Layer 13 of a small transformer language model trained on English Wikipedia (16 layers, counted from 0, width 64). Numbers have three digits each and are written without spaces.
A neuron adds its activation times its output weights to the MLP's output. To switch it off is to set its activation to zero at one token and run the rest of the model.
A neuron's activation on a vector x is GELU(gate . x) times (in . x), where the dot is the dot product.

Input weights of the MLP neurons that the questions are about. A number n stands for (n - 500) times 0.00075.
n0 gate: 452307667750378433730507520637138446264188507434414609480444791440484595734315728184656774422727402490482506472562444636609416433522670422399482614580618810393382407537512580456355542515614883
n8 gate: 618458443662761327362520656567311613510604679585394629356412503474427765421332360395469426731428486401464560343638524661336574577482662454433586276538412595514639450425471696489383420535094382
n16 gate: 457590414465419538476360574389331632409589708605711546708427390544641327403462560663142639535548542563413471574650554331437625615230292329466470817409653403546466649434533705362521458481247549
n31 gate: 467491593530380708592421540578261301487401442505604373751629554554559560568489478537266344352466618566698469462642467522641453698741412345437513425552406359568632510720591759459638605647600558
n32 gate: 188629450718453358378281358461515403357498774566587448491508725550588633383624468462665484906584570562641569683552500597226439462493481564426290459646578632437486711398479733344548450643403668
n33 gate: 630455588596430673392409381585590533683479517613813456586310530430377451530289476481293478460361575467335435489480533539497239459560340585745440417342267459372231551603453313493439456500626619
n38 gate: 608415318523418565618503391269516481721722668451496418732330502726384415379340372716553379474344456426420307411518644501346592445578467144646455533361754374388569583513423789657543328383400474
n57 gate: 413472501490725585548722495371565457491495557615342379418624331299611493474488217559553404436450590623613474414380156383512559633539458405466355612476602413666567590350250544340517817339487488
n58 gate: 732654414419626537667441235536317482653272550670645550404475612541483657267355608478590408536389595691327375406779571302591500318611539451645728542403420616243689370714511513696540613601532513
n67 gate: 594737266276254507402490566570424582357354596376480593601586411567577455383541645614186511559475355512623553501639755247671495303467420135245636684271384488456673471416358574342419449285516605
n75 gate: 516546347509532443373510780682423696627716654433335319704391521457455470466588179421344235481399622566586537459609511594494411401271344612527464611461556285400454287363436373603531404548614308
n83 gate: 505412551235423480617385490492438451339405548432480393617418489353518202364582429357504656287615545653426497559749321553465452420767611472383510612272608631662686515598651623399582517736496490
n87 gate: 550366447511452831786604572799584409680515613503509514521472498849529549346683417390674468683327742555839401342616337471785278615725444538306362216509640464504541526511343536339657528328509556
n108 gate: 324460381432396399568562642458459246513509537610699538531422407748511457421723391387544585591375650580711522371495531420563360531399520561645453701830559320615281550370398330662698422579509675
n110 gate: 483597459285406574463793393503396454505543344365509403619711448267594138667540736651174412726461550594617333505410510610626436672653351519545461295437671627296232437491458576402414613398515439
n121 gate: 532661365630748565715429528429589551559498521472471459257394422325768438436531378500639757491661405462531443641571737600363498621568668417418518491378292393627413157365252665548308630206555543
n0 in: 432502369468314676605549537389316441380412558403413385467457435506466322701653643468418530539545542688455373289468451694485453453450359451214387655393651351328332166570378389396809343605584595
n8 in: 342458327559553619640597434671768564601591703498878771337349642543534582596436309428713461541645487585432644416553478772644517625497469457671629343441278348584608553398400354692464700429483489
n16 in: 401808463259488454507328539625434225583420590446598683540638465444412484693576702517368428406474024542613354493513504368416413677654721477647700433179338559466378561413520598401101459469425357
n31 in: 544495745555431575505670218542342693471639512559236677445257449433338438539510419366409666674616576702540458396445546094707415477492684319490549498453416524593548449452201513517589645663352598
n32 in: 375629649650450221528541469586660524356541458365640471406472547709740472376718496584317455481641459482456674427517577652630547423704402252419143538527723453738791479406761505588335646333741540
n33 in: 463460527444500617649541330589581370481371553318592614733636568516584429713716456120667423480579697723466443512353323231522454384271383713321636462531539656577575452540438488590360550378297556
n38 in: 410622595263491470494496389473406619331452457371400726344515604481380489530535636332337405639460356311284621340420568734319290517859491490463310580501647551340581308688503339621334490638746626
n57 in: 458653559688730502688424556662375837519482577390478627387438374540550521374509387452776500707448721628673407327438276516726278723545651502557559323345546522394343394681573697544309309733634355
n58 in: 339229479475391500494383483738524531484681394424513582554562538773471488371575539462636499456518136539411573401790605383444477502526525343276326271370223670260547432418453578448653544385606556
n67 in: 630285317393234385526272553806568591485316547324274428427382414573458486591366282433403639280591465439841474447437614625322494488550683436314591601504495247309610261633542316496287545419793720
n75 in: 641357585443787314607621458591520619568346420653562390380350747493597531594579620639323586601447520620239378519633628363733583563294555636732648595532250658461532514372518443599415460378510645
n83 in: 647502552494235468456574296533483576630495598644579565451728740457455581665684553514534527345314341600414406499654592746484451478402302529434263590789370574650461616413526688340716597415596309
n87 in: 722556442229380641513390476581656616696604514417349705648645584688564642434342634505321680516670539404401353546219442697478376617331319467347561652535668495232364289357243327287565314624442566
n108 in: 344657361417642481535508551440503337561590277251700372469457630425617398367450693595419412407545300406466494319653570370575314621747196663394574606616609630735508274557598729524586427523764335
n110 in: 231508639531331622575539395564282311595416617369599337627387719693662372460423539361572422564297479416669307448442333410681486383461327528633470570544417556393375338315274598693584509546640428
n121 in: 633455351606422415581566417699704796762425577443873450496456655797394558744597230522471751481583584704559460426441270360589579512563535508550461477515305384461471497471429562466493571248305565

Output weights of the MLP neurons that the questions are about. A number n stands for (n - 500) times 0.00067.
n0: 549421611595849492642630370258468796205374724478404541645467548274411939543518197461442248361513654464418586622550453546705541572685519423563372517611559530505421404659494511401347254336644601
n8: 658557651210331442400555464346381592540429512404537328537346554315583398372353596440485475425535431584325448672513564346211525422449840566639529491566484566499498653614367762587692244638643695
n16: 393560266490757763648400450528541692296538625602578556746679477687500335437665525735330437514533325323630733572465676276673453691424446456361462550402635595477624543327602599454575419601589633
n31: 405476307505577509382466588529459259365569776570324339515266522270488541373782438493788524544363320401275594512577458778230548249309538633514358372367651745433539588423433331481464364123408455
n32: 488630499382559545605423438672566379501500164560432723882274462553413502774488267341547576426028401361482369474575601323580534490399731494534737638596865763673367370587565459414478427651548633
n33: 474324305553533465416588613505112581418544532437355371447712438523539579612544584512828497526303652500559526512550300506451349626662571458391386651695481420532561695720714632303422596660322551
n38: 384251621345478467592616601491418601681471665496446473698577534469683500483651630364185529532422316412252269482490732463518667372621581506055448362841619591519710555306470539603405512578581595
n57: 309558620341763571704676266533506554314208338403459432488491484240775222551490357589587275416405592784407572749442403290483581407424423542537354687515321442719363171384492341382389544457592393
n58: 632509697586527411682625297635572612673475410390552558339546531292634513443572577568802539876682528518481296438664391379414466851536566605633649588482395595472574479428903362223611370489634589
n67: 348389564411686555410304588350457089545684493403384389542703476432523514512646592418567267629531599310258208507678298836551375595595504801536377526764759847511664621635531441615405456506940292
n75: 122658504600349668452538453309389262675529485537303647450484366547348389436492829426424344389520384551562419464369437527426386704594330209180417474466726384710525853638512465433639524528532377
n83: 633685599441647477524469759311387536555709353471508666511404577814399487591499390541826376578453526501567503537561680341621570460430190534347726297358418548493541533583468350625559340480523627
n87: 293650614851425723700547498516542412493358844618271655159479299589577468473481507549689354521356464261472528386630176664842507887402615604332528388532467381788383562638343615456350659454764536
n108: 339633452542286515403298676269451636244442559575475517542382363754527405590641516424716590393412933405525577469578598455520475462507672382612601682833402540619454375456389429813655605353303467
n110: 569568537360812412333653674506607392302513464427323332249442618479465548706526415553483536551357529415555786540582517535481578424430606496274458407587329321281455659725668229516438360223259563
n121: 464451485329643478735561421435605443563534452211429355241526233380787458289619532377396493642682582404599446484590412501151614716709619415570411317351628622411445414465489520503243213635617715

Each question names a token from some text and the token that comes next. It shows the vector x that enters the MLP there. A number n stands for (n - 500) times 0.0088.

Then comes g, the gradient of the next token's log-probability with respect to the MLP's output, scaled to length 1. A neuron's effect is roughly proportional to its activation times (output weights . g). A number n stands for (n - 500) times 0.001.

" pe", then "ace"
x: 583365627459560528561569265622564616630463614336374439483420415384436346575542428347401596646776203547496480599557530463497345374553342375672521317521505498754510580518407625595423621679468437
g: 702485502597542658535556572380585601597473476481473449213375501412532666516362569429604303562393349739637430230286307405527525599659530515521586425141422681569378472412645529606544260377487624
Which two neurons, each switched off alone, lower its probability most, in order? n121, n83

"\n", then "\n"
x: 504408431360501697684615349582504479554341750557381607538583473598799401564512449398247549561741483600386456443349480615424582558469429508390457446764535610499526570614369568619534374663654428
g: 660454791566477401534620398560708339273451635544538483470559504477555564259496568567355446576312567377609572590474506523503360585630589612447624413434639541622789490136508594617629630816568528
Which two neurons, each switched off alone, lower its probability most, in order? n87, n33

"\n", then "The"
x: 448386464417484665603647373580463552596258669503409551563560434637836411511608435369215560515755463596311456412324451570437587481391426525475488416656483579439462621666390565613496533648628403
g: 469550420536219607699430617122651684635617467519516651530395592382591686540489617521406468478365670534457224369494496564299505494435505542390284523576572697509380546609468485379589213317459407
Which neuron, switched off, lowers the next token's probability most? n0

"a", then " College"
x: 459503738682853447460483604581536458450489518694264511526555363687453399448495389436244515532524310498502381542538531374446515413385602589536492306574419511363604499348386476542466748521524581
g: 547556291562677329555571789572332575717503542713529347307588462546546615515421543759466498319303461236613579385377558702557483617378426513513384388540596389601573429743467515556522605730374601
Which two neurons, each switched off alone, lower its probability most, in order? n8, n57

" \"", then "s"
x: 528366508611422652585543350447570372574461653448374566601452405552701501728675550351162476537619483655292463443617492431425423313450348440574490462728432538477404585607328481384519523541557349
g: 618365416499511351470389234581509355399384346619511367608311450493642462366546432462310495619362674639467631688383361518599495481557624635750568437609429702347366570734801444594587553682395604
Which two neurons, each switched off alone, lower its probability most, in order? n33, n110

" only", then " app"
x: 359397625294566288573306392528626261597527570609387643558407472531578364401524550548180481496475353578627447438456701414630608376294439590576540459514465394612574440388491542647484389569644442
g: 407469570664307606358382547489421425529537498500533497722624486428558392312408478369651402300577533499524334424190428672343485460497154546466421669313627488478396354512696489479431782242553585
Which two neurons, each switched off alone, lower its probability most, in order? n75, n67

"oci", then "ation"
x: 570509592696626344589561439513605552684437483473396415638499388427739603500589505331685469496705430409744350598338500471496536419367540560432610317351186454531492607710506448623547566677631507
g: 550529579480793358534440511675636543626417309510493688364592549264770594437561463531536716383418679343432647522515473365330524449583566456485473371702390503350492436601386498668479277267279695
Which neuron, switched off, raises the next token's probability most? n110

"ted", then " in"
x: 530470517295508577622235424444413385570408589511343476619534391453797335507611509527122420510685318458567486536427463408423604399438500599582594431539462590512495612417597715618494441665532433
g: 317526691615787452590450503501670420520457622619602535550488640644435476418643541621474399634557349285379418552549753217448534602312377545592594512361530524504387541438440504440494450627024446
Which neuron, switched off, lowers the next token's probability most? n16

" dep", then "art"
x: 535403592387470468558429267575538444423755444492405579741210388521673467422606453500401344609613399670555429379557632457556267603446249652646426469502314347531393566534568524642505478679395620
g: 471599118383433630494379613614482691680613668445474498286624560743540419607407223474548508396660560307492660496499705509600349568367459465345348469533484381613522273517434405488397664346425598
Which neuron, switched off, lowers the next token's probability most? n108

" c", then "ert"
x: 634512700393407682590412515681570450721333534401569470525601312556589388458534539523383343456598372507502329709754642463565460315474298512597605385542440234447416510521563394525542608740546475
g: 614377559435542617242421440402650443607532469454453466230473389515430323316524614463593639495503364615588496434348749621913394537442463346448731520495305591603685493444582638350415275548536564
Which two neurons, each switched off alone, lower its probability most, in order? n31, n58

"own", then " |"
x: 509503365602723265521359543563585288383393572655392434485320438551578475625576300439189417651604465465501344517389466455602626445399485550498567405532497548492469579693674580707674488545410511
g: 463597559526371539289707562350397401470440328611486592484541501413386616402567414550536402549553387338675591426532587120570631805526602430298499499390509449573578452278369706534380578140438477
Which two neurons, each switched off alone, lower its probability most, in order? n75, n87

"i", then "ary"
x: 557445724502548367462419567475565491577301442610224531627604430668512390497435322260485509522616496541431394514533424388429426458404489674570449415582371634447424547236645399748491522676547495
g: 508651453465799281578370359245431471843410613624628546465486620470371519719397711533521322395447521498581468605585253482571620427617433537267331523643435632474527493451493485638576533333329651
Which neuron, switched off, lowers the next token's probability most? n75

" Jo", then "a"
x: 395527584433615341560649364636489526429384458432368454489557479597542312602524359472283435716791376550564441492765534577484481462396416428409571444719497499624650444601334643450510618644729393
g: 492281803498643456599453380409597378668351391270372433657535418564476557303556559454568535351295409638422567504563704429461650386628687699436528282580548586586490656751456337371547721540537427
Which neuron, switched off, lowers the next token's probability most? n32

" the", then " An"
x: 540450519425467501553200404476545490677303558567406583614429501570666362562574569429128505548524391544454371483262542563411531536421391566629510429534446458382484445556471365629447551675804519
g: 605800213607704571664429440528586479641501544597358510416412489482554691424438520528443267469583554553665747423544382760350493583523669555351373337640579605624681706515301663394462488502624494
Which neuron, switched off, raises the next token's probability most? n87

" th", then "or"
x: 610418663396400450722390510551596358666379561290359321377379396599569437474580369522392268555661451563470420503620702301522442556305264480599637444448348421426392618470461445532545378687546381
g: 655590728652550583636539451488506443409393265548393548422335511271472274623555482432485628560398540411510652742580420573464444523586380357493201234486513187427696508615546313536421465574572715
Which neuron, switched off, lowers the next token's probability most? n75

" be", then " t"
x: 488387527418445485484120293619627529415495601532398558624556419562750300539556510441266400537716364481535538553367612417271488297439417589493448698525611434541480432509542578510578532644735395
g: 710435437502288467473628345412473366494432567349488336631418322692416444446343337510576611547609559449453456754490629280933624541415462478861491479508485507454471539429433620560466636631666426
Which two neurons, each switched off alone, lower its probability most, in order? n75, n32

"-", then "G"
x: 551410421562668565559397404597551423401617502688492551436257513584534570783557444345369488365596412653440450453608595463409367358355308603514536242812505453476312641608357522459434665762534553
g: 471410487379672249448445270311439643653600614787582628515500558298532547425471432549590535528466756703607533379518388385557694503513479414418497752574508413219543484476591686490523601443718750
Which two neurons, each switched off alone, lower its probability most, in order? n33, n32

"j", then "ury"
x: 503529746399450409626460399502521276472576489356389399410407368474340276363619409394432455574613510797456378458426447669454548553413373540687498490697452467543565618482579474574682440876580589
g: 458698568693584539550497439458482650298404241604640417236360622675383648666545225558562540520486487633464535244597449534367465497589606533701702251487542311393528476364488492585371597457720559
Which two neurons, each switched off alone, lower its probability most, in order? n83, n38

" N", then "ations"
x: 550382543613734436680554413657583520475415602528515659488294440664662398546701484316572453504638337588581482654743485506605539383411325656590455223565606330331487520682299441550649544538495445
g: 590358647405720549475529664461525533680464367480587515467579419405580663395572325469467838329569744370477518678272301484673486297632608654473645662286559469496499442616441533598738544647392480
Which neuron, switched off, lowers the next token's probability most? n87

"ions", then "=="
x: 476366567530506445401478404514545394385393544770288497541608373569829427338543664297374443487599349523592583551509678323428586325421486686540525503683410426438570408390459550661529671557385503
g: 300426698531595660511584604657485669401459597447818474567542449425712557360527200557693676313621618491361490632504439467390476507667342546461635624398646684505596340546569402560333567440314302
Which neuron, switched off, raises the next token's probability most? n108

" of", then " the"
x: 580389619301515579593347272517617425430494529350385489571463412622638522496546541524277517466577410565375518546280493401435483307412515511735456339540424473452686574527637579601619275635801484
g: 487407628575489620453479305637685387375426434720473743544309573312565547645580482334553506556521338360543430386638469344388671486445666648321521566703315692691481596741572486618571443732669503
Which neuron, switched off, lowers the next token's probability most? n38

" year", then " later"
x: 526560704457561482628588395534571448517339537578446416497377454689670458495485451585204362806716380480394542569301617535370577277397315592418523599663413355496401481440520484671549487642631501
g: 471510246498429371465407454379513609385371590550594465811502578654507418573456562581612530506623541325444511495611612682094360659654615379538441501294513403443375405587452512651388129567618447
Which neuron, switched off, lowers the next token's probability most? n87

" of", then " pl"
x: 532439546361425468602282325529586446583445520488328630492477470598650462581531588405044553414585379572472388507285437516507473418525498571651492454539405528416565511482554537592537521584752517
g: 438208620682475568337369704540458448476492545473543396358509698825441475316570319489567421562328324530405542692406486562402631537503438242675596594490320509347378385413555476556348778550372597
Which neuron, switched off, raises the next token's probability most? n67

" a", then " United"
x: 534405614508407515535166425540563421526382588536430568548368410551575364618583487445167434419718331272505415463370516498549424464484326451678531485580506380373468416466373371569443450725782503
g: 462678221518836659428344650384514740522436584521552504351438480562450596494419773569361691474295586472716415505668378717437718719521501615472401472551390381492517544613370409475377434577389450
Which neuron, switched off, raises the next token's probability most? n33

" j", then "oin"
x: 477559431315406341749471335619560329493381542381452333536410391570504248481514429456339387428689490740566375522663359487512469723289314407651580386582544416504474538430635480473593707698555543
g: 680476461317446727479408489573299601528641485403440362547712473654595299441457511562412587550474591443489628339335495316623515775353718580350554526445476394620623437630705626421690751606316333
Which neuron, switched off, lowers the next token's probability most? n16

"==", then "P"
x: 463479464446474745599545401748442546646451666573487506663527339550805575472693488428242567613682397479291477493284445530463548529451524662633530535695499419487576541580332548530447712684545432
g: 449489309519443585451548332688571485273569513420647545629513618316497273459518469408682459525631560526233572258510518501548539440218207463653484348648537451404236341649395583469488597346603683
Which neuron, switched off, lowers the next token's probability most? n31

" off", then "enc"
x: 488449711298764495515515221653686479520507581610376461499484541566559556523528592410405403520598479606468456404436381323727531429327389449650702310547540578537464569644706481657586459737463594
g: 526505678382730771299450753624511490541439449361498432748624544563558644394513470384297480565534356755468454443612538560190282658564471392613501581360392354537387635401579542365441316596423425
Which neuron, switched off, lowers the next token's probability most? n33

"one", then " out"
x: 433454605700380401677541595358704404438374461700253586709513464458567448477609426523217487596530321314461518653442558324361520361462439442608600567569371556519461489425545563570632573405513413
g: 693612352199345412525396534337416597421416505585436543357481299506662288698609461574441573490635340526618319485650441385504536557463399490679390545277801444675370474600743439370455513561395682
Which neuron, switched off, raises the next token's probability most? n121

"ar", then "ies"
x: 518346596511705268435519401611493448466387521538361584590447596501725554472622460346517469513647454412637543759586587617328376420308288614711563347331229579453354505340515373548493559639495572
g: 508519255472923501519618536440566599596567363561636522260561222353536694292488533564446605517528594340306356488560560562473484349615560480647286668458413470503409608469486546678622408559241592
Which neuron, switched off, lowers the next token's probability most? n32

"if", then " they"
x: 601551370386441666424511236373683315492536484480225643494410482698575488466609501617307404536629359493385519498453638512352373476504559494533485512616552538458580602528509447620654383642717400
g: 567361367351669507524602501483577582556530402471710392460529473732430588234485715636727526629352671286326623644629534452344417343697666493414487560619427264439587416709446616560707360534500460
Which neuron, switched off, raises the next token's probability most? n57

"ts", then " of"
x: 548362641425554524433450294491642342421454444727252505560552342660632335585663472487362493545514386416543650546516523405456646303463436607543735301588414451554456443319488556658418593605430502
g: 618528451314504531557408139240698481463582376578455479397591694216498731432441579431676407488442272378449517296458545545465495467403442617732527500582434467525379553687378265617441546668336539
Which neuron, switched off, raises the next token's probability most? n38

"ain", then " ty"
x: 578416681514569462536378553526454439524582345436375511569475499620681393542368366400109436434628429254575424540396513454462496326617335612725575305546367656507581461360621537577484562497580414
g: 488383292426500601594572538346649678436541242331672490345653629332637489376633452454495521272517611692328313436278651548544511524643464608470438497388522634555475431491148422641370624497372327
Which neuron, switched off, lowers the next token's probability most? n57

"ara", then " G"
x: 390329669788693375569525538589457468474346542609275446457454399552441439542498358612224499619558376233528617517566494561541504493390503596435412361540366592379516437368484589550369755502670479
g: 616570449386464432461283452500560540629548548773357540560582458363542769638438431483557652591486509385783356421623329905676621507616469444404576638509354402246599445659444333422460594574536436
Which neuron, switched off, lowers the next token's probability most? n8

"s", then " to"
x: 424364587462516514367435356538612394349362519743234483543556358564641347443673520413159511472520418402449538592532523329483553395415509567463607475553447392478487526317428503658568460610486528
g: 365320435395727365549264672386300351655401484507372568506465414706372428538708652622415404354782506735382568450545527468425610514468458376562354617677715461650489653310487504510606477374428655
Which neuron, switched off, raises the next token's probability most? n108

" B", then "ald"
x: 513390489621627583494523517657356365414526508562283471381477522564553416516534301433307489578646341774564535519900629550629435499458521484440610451527528489345450581620551495438466646665562488
g: 480394259310589285564731595628476576838527522677597598396535530739474564651357684572561582413510588565603617525704557625283338418539613329421430407442479535418431361509692516321406378319576463
Which neuron, switched off, lowers the next token's probability most? n87

" in", then " many"
x: 465509501280584599613419351647492475523301520558432617577606476620735375616532562444177480436534390490487450518364518479429527402437450472691557364745501446433563613578569534589534360712862493
g: 433390307318397473383498333233602539702537647285461462489400668527589368597547740682330696401606374568559692486454410220440440237717648549593518497482446687426506475376624581533464482423410432
Which neuron, switched off, lowers the next token's probability most? n87

"qu", then "el"
x: 468463568669418375455500447482601442551519502530115521503528446582607410437451573244440440482710402460575519467800446483291522552499455495539446487577439434642518465638642409516546605478568568
g: 472493260562637590170573604701514449283550610526564609360374334405540393643480574332476446749531390589606790638554593597476390523479475359731589546632613358642591425386501514559328267464616425
Which neuron, switched off, lowers the next token's probability most? n38

" the", then " A"
x: 530440534451495493556210464544537472717288546548384568583459424614668344589571569481165467566543402503440459456311487563450576545413365543639543418618472372455488467598531390612442508713860539
g: 603785226620520554600541526627710520498521398589408463459437189400693659678562420494510469592631307635738692417481405642528630574582515739358345423546497629465701563667397461516668579573547540
Which neuron, switched off, lowers the next token's probability most? n110

" La", then " L"
x: 580469510382362430450366284532317495627435515426354521563428425544403301593763276512312393633558473389524553411721485699476649447419649402578422370775520384419584410414392506517488609655584439
g: 398412262515651299441438471633473586569520567779313499329553443454560670469605593697297340500541692404661612591280514583242470547543481495436545445429426667483736497415487585543539491244817481
Which neuron, switched off, lowers the next token's probability most? n31

"l", then "ag"
x: 401512457692657484596529378567489465397426509411140499580325434521371488493554353557355467403573385443565548643769483699377542508402480547531522441513325479430453452684590511464463476449449482
g: 454316463376513477600721601475505651648536539533455671602353430423418541298526291430621665715446627740596378623670410486257379427667383616592436422445462151568426310532527315467358658492467576
Which neuron, switched off, lowers the next token's probability most? n67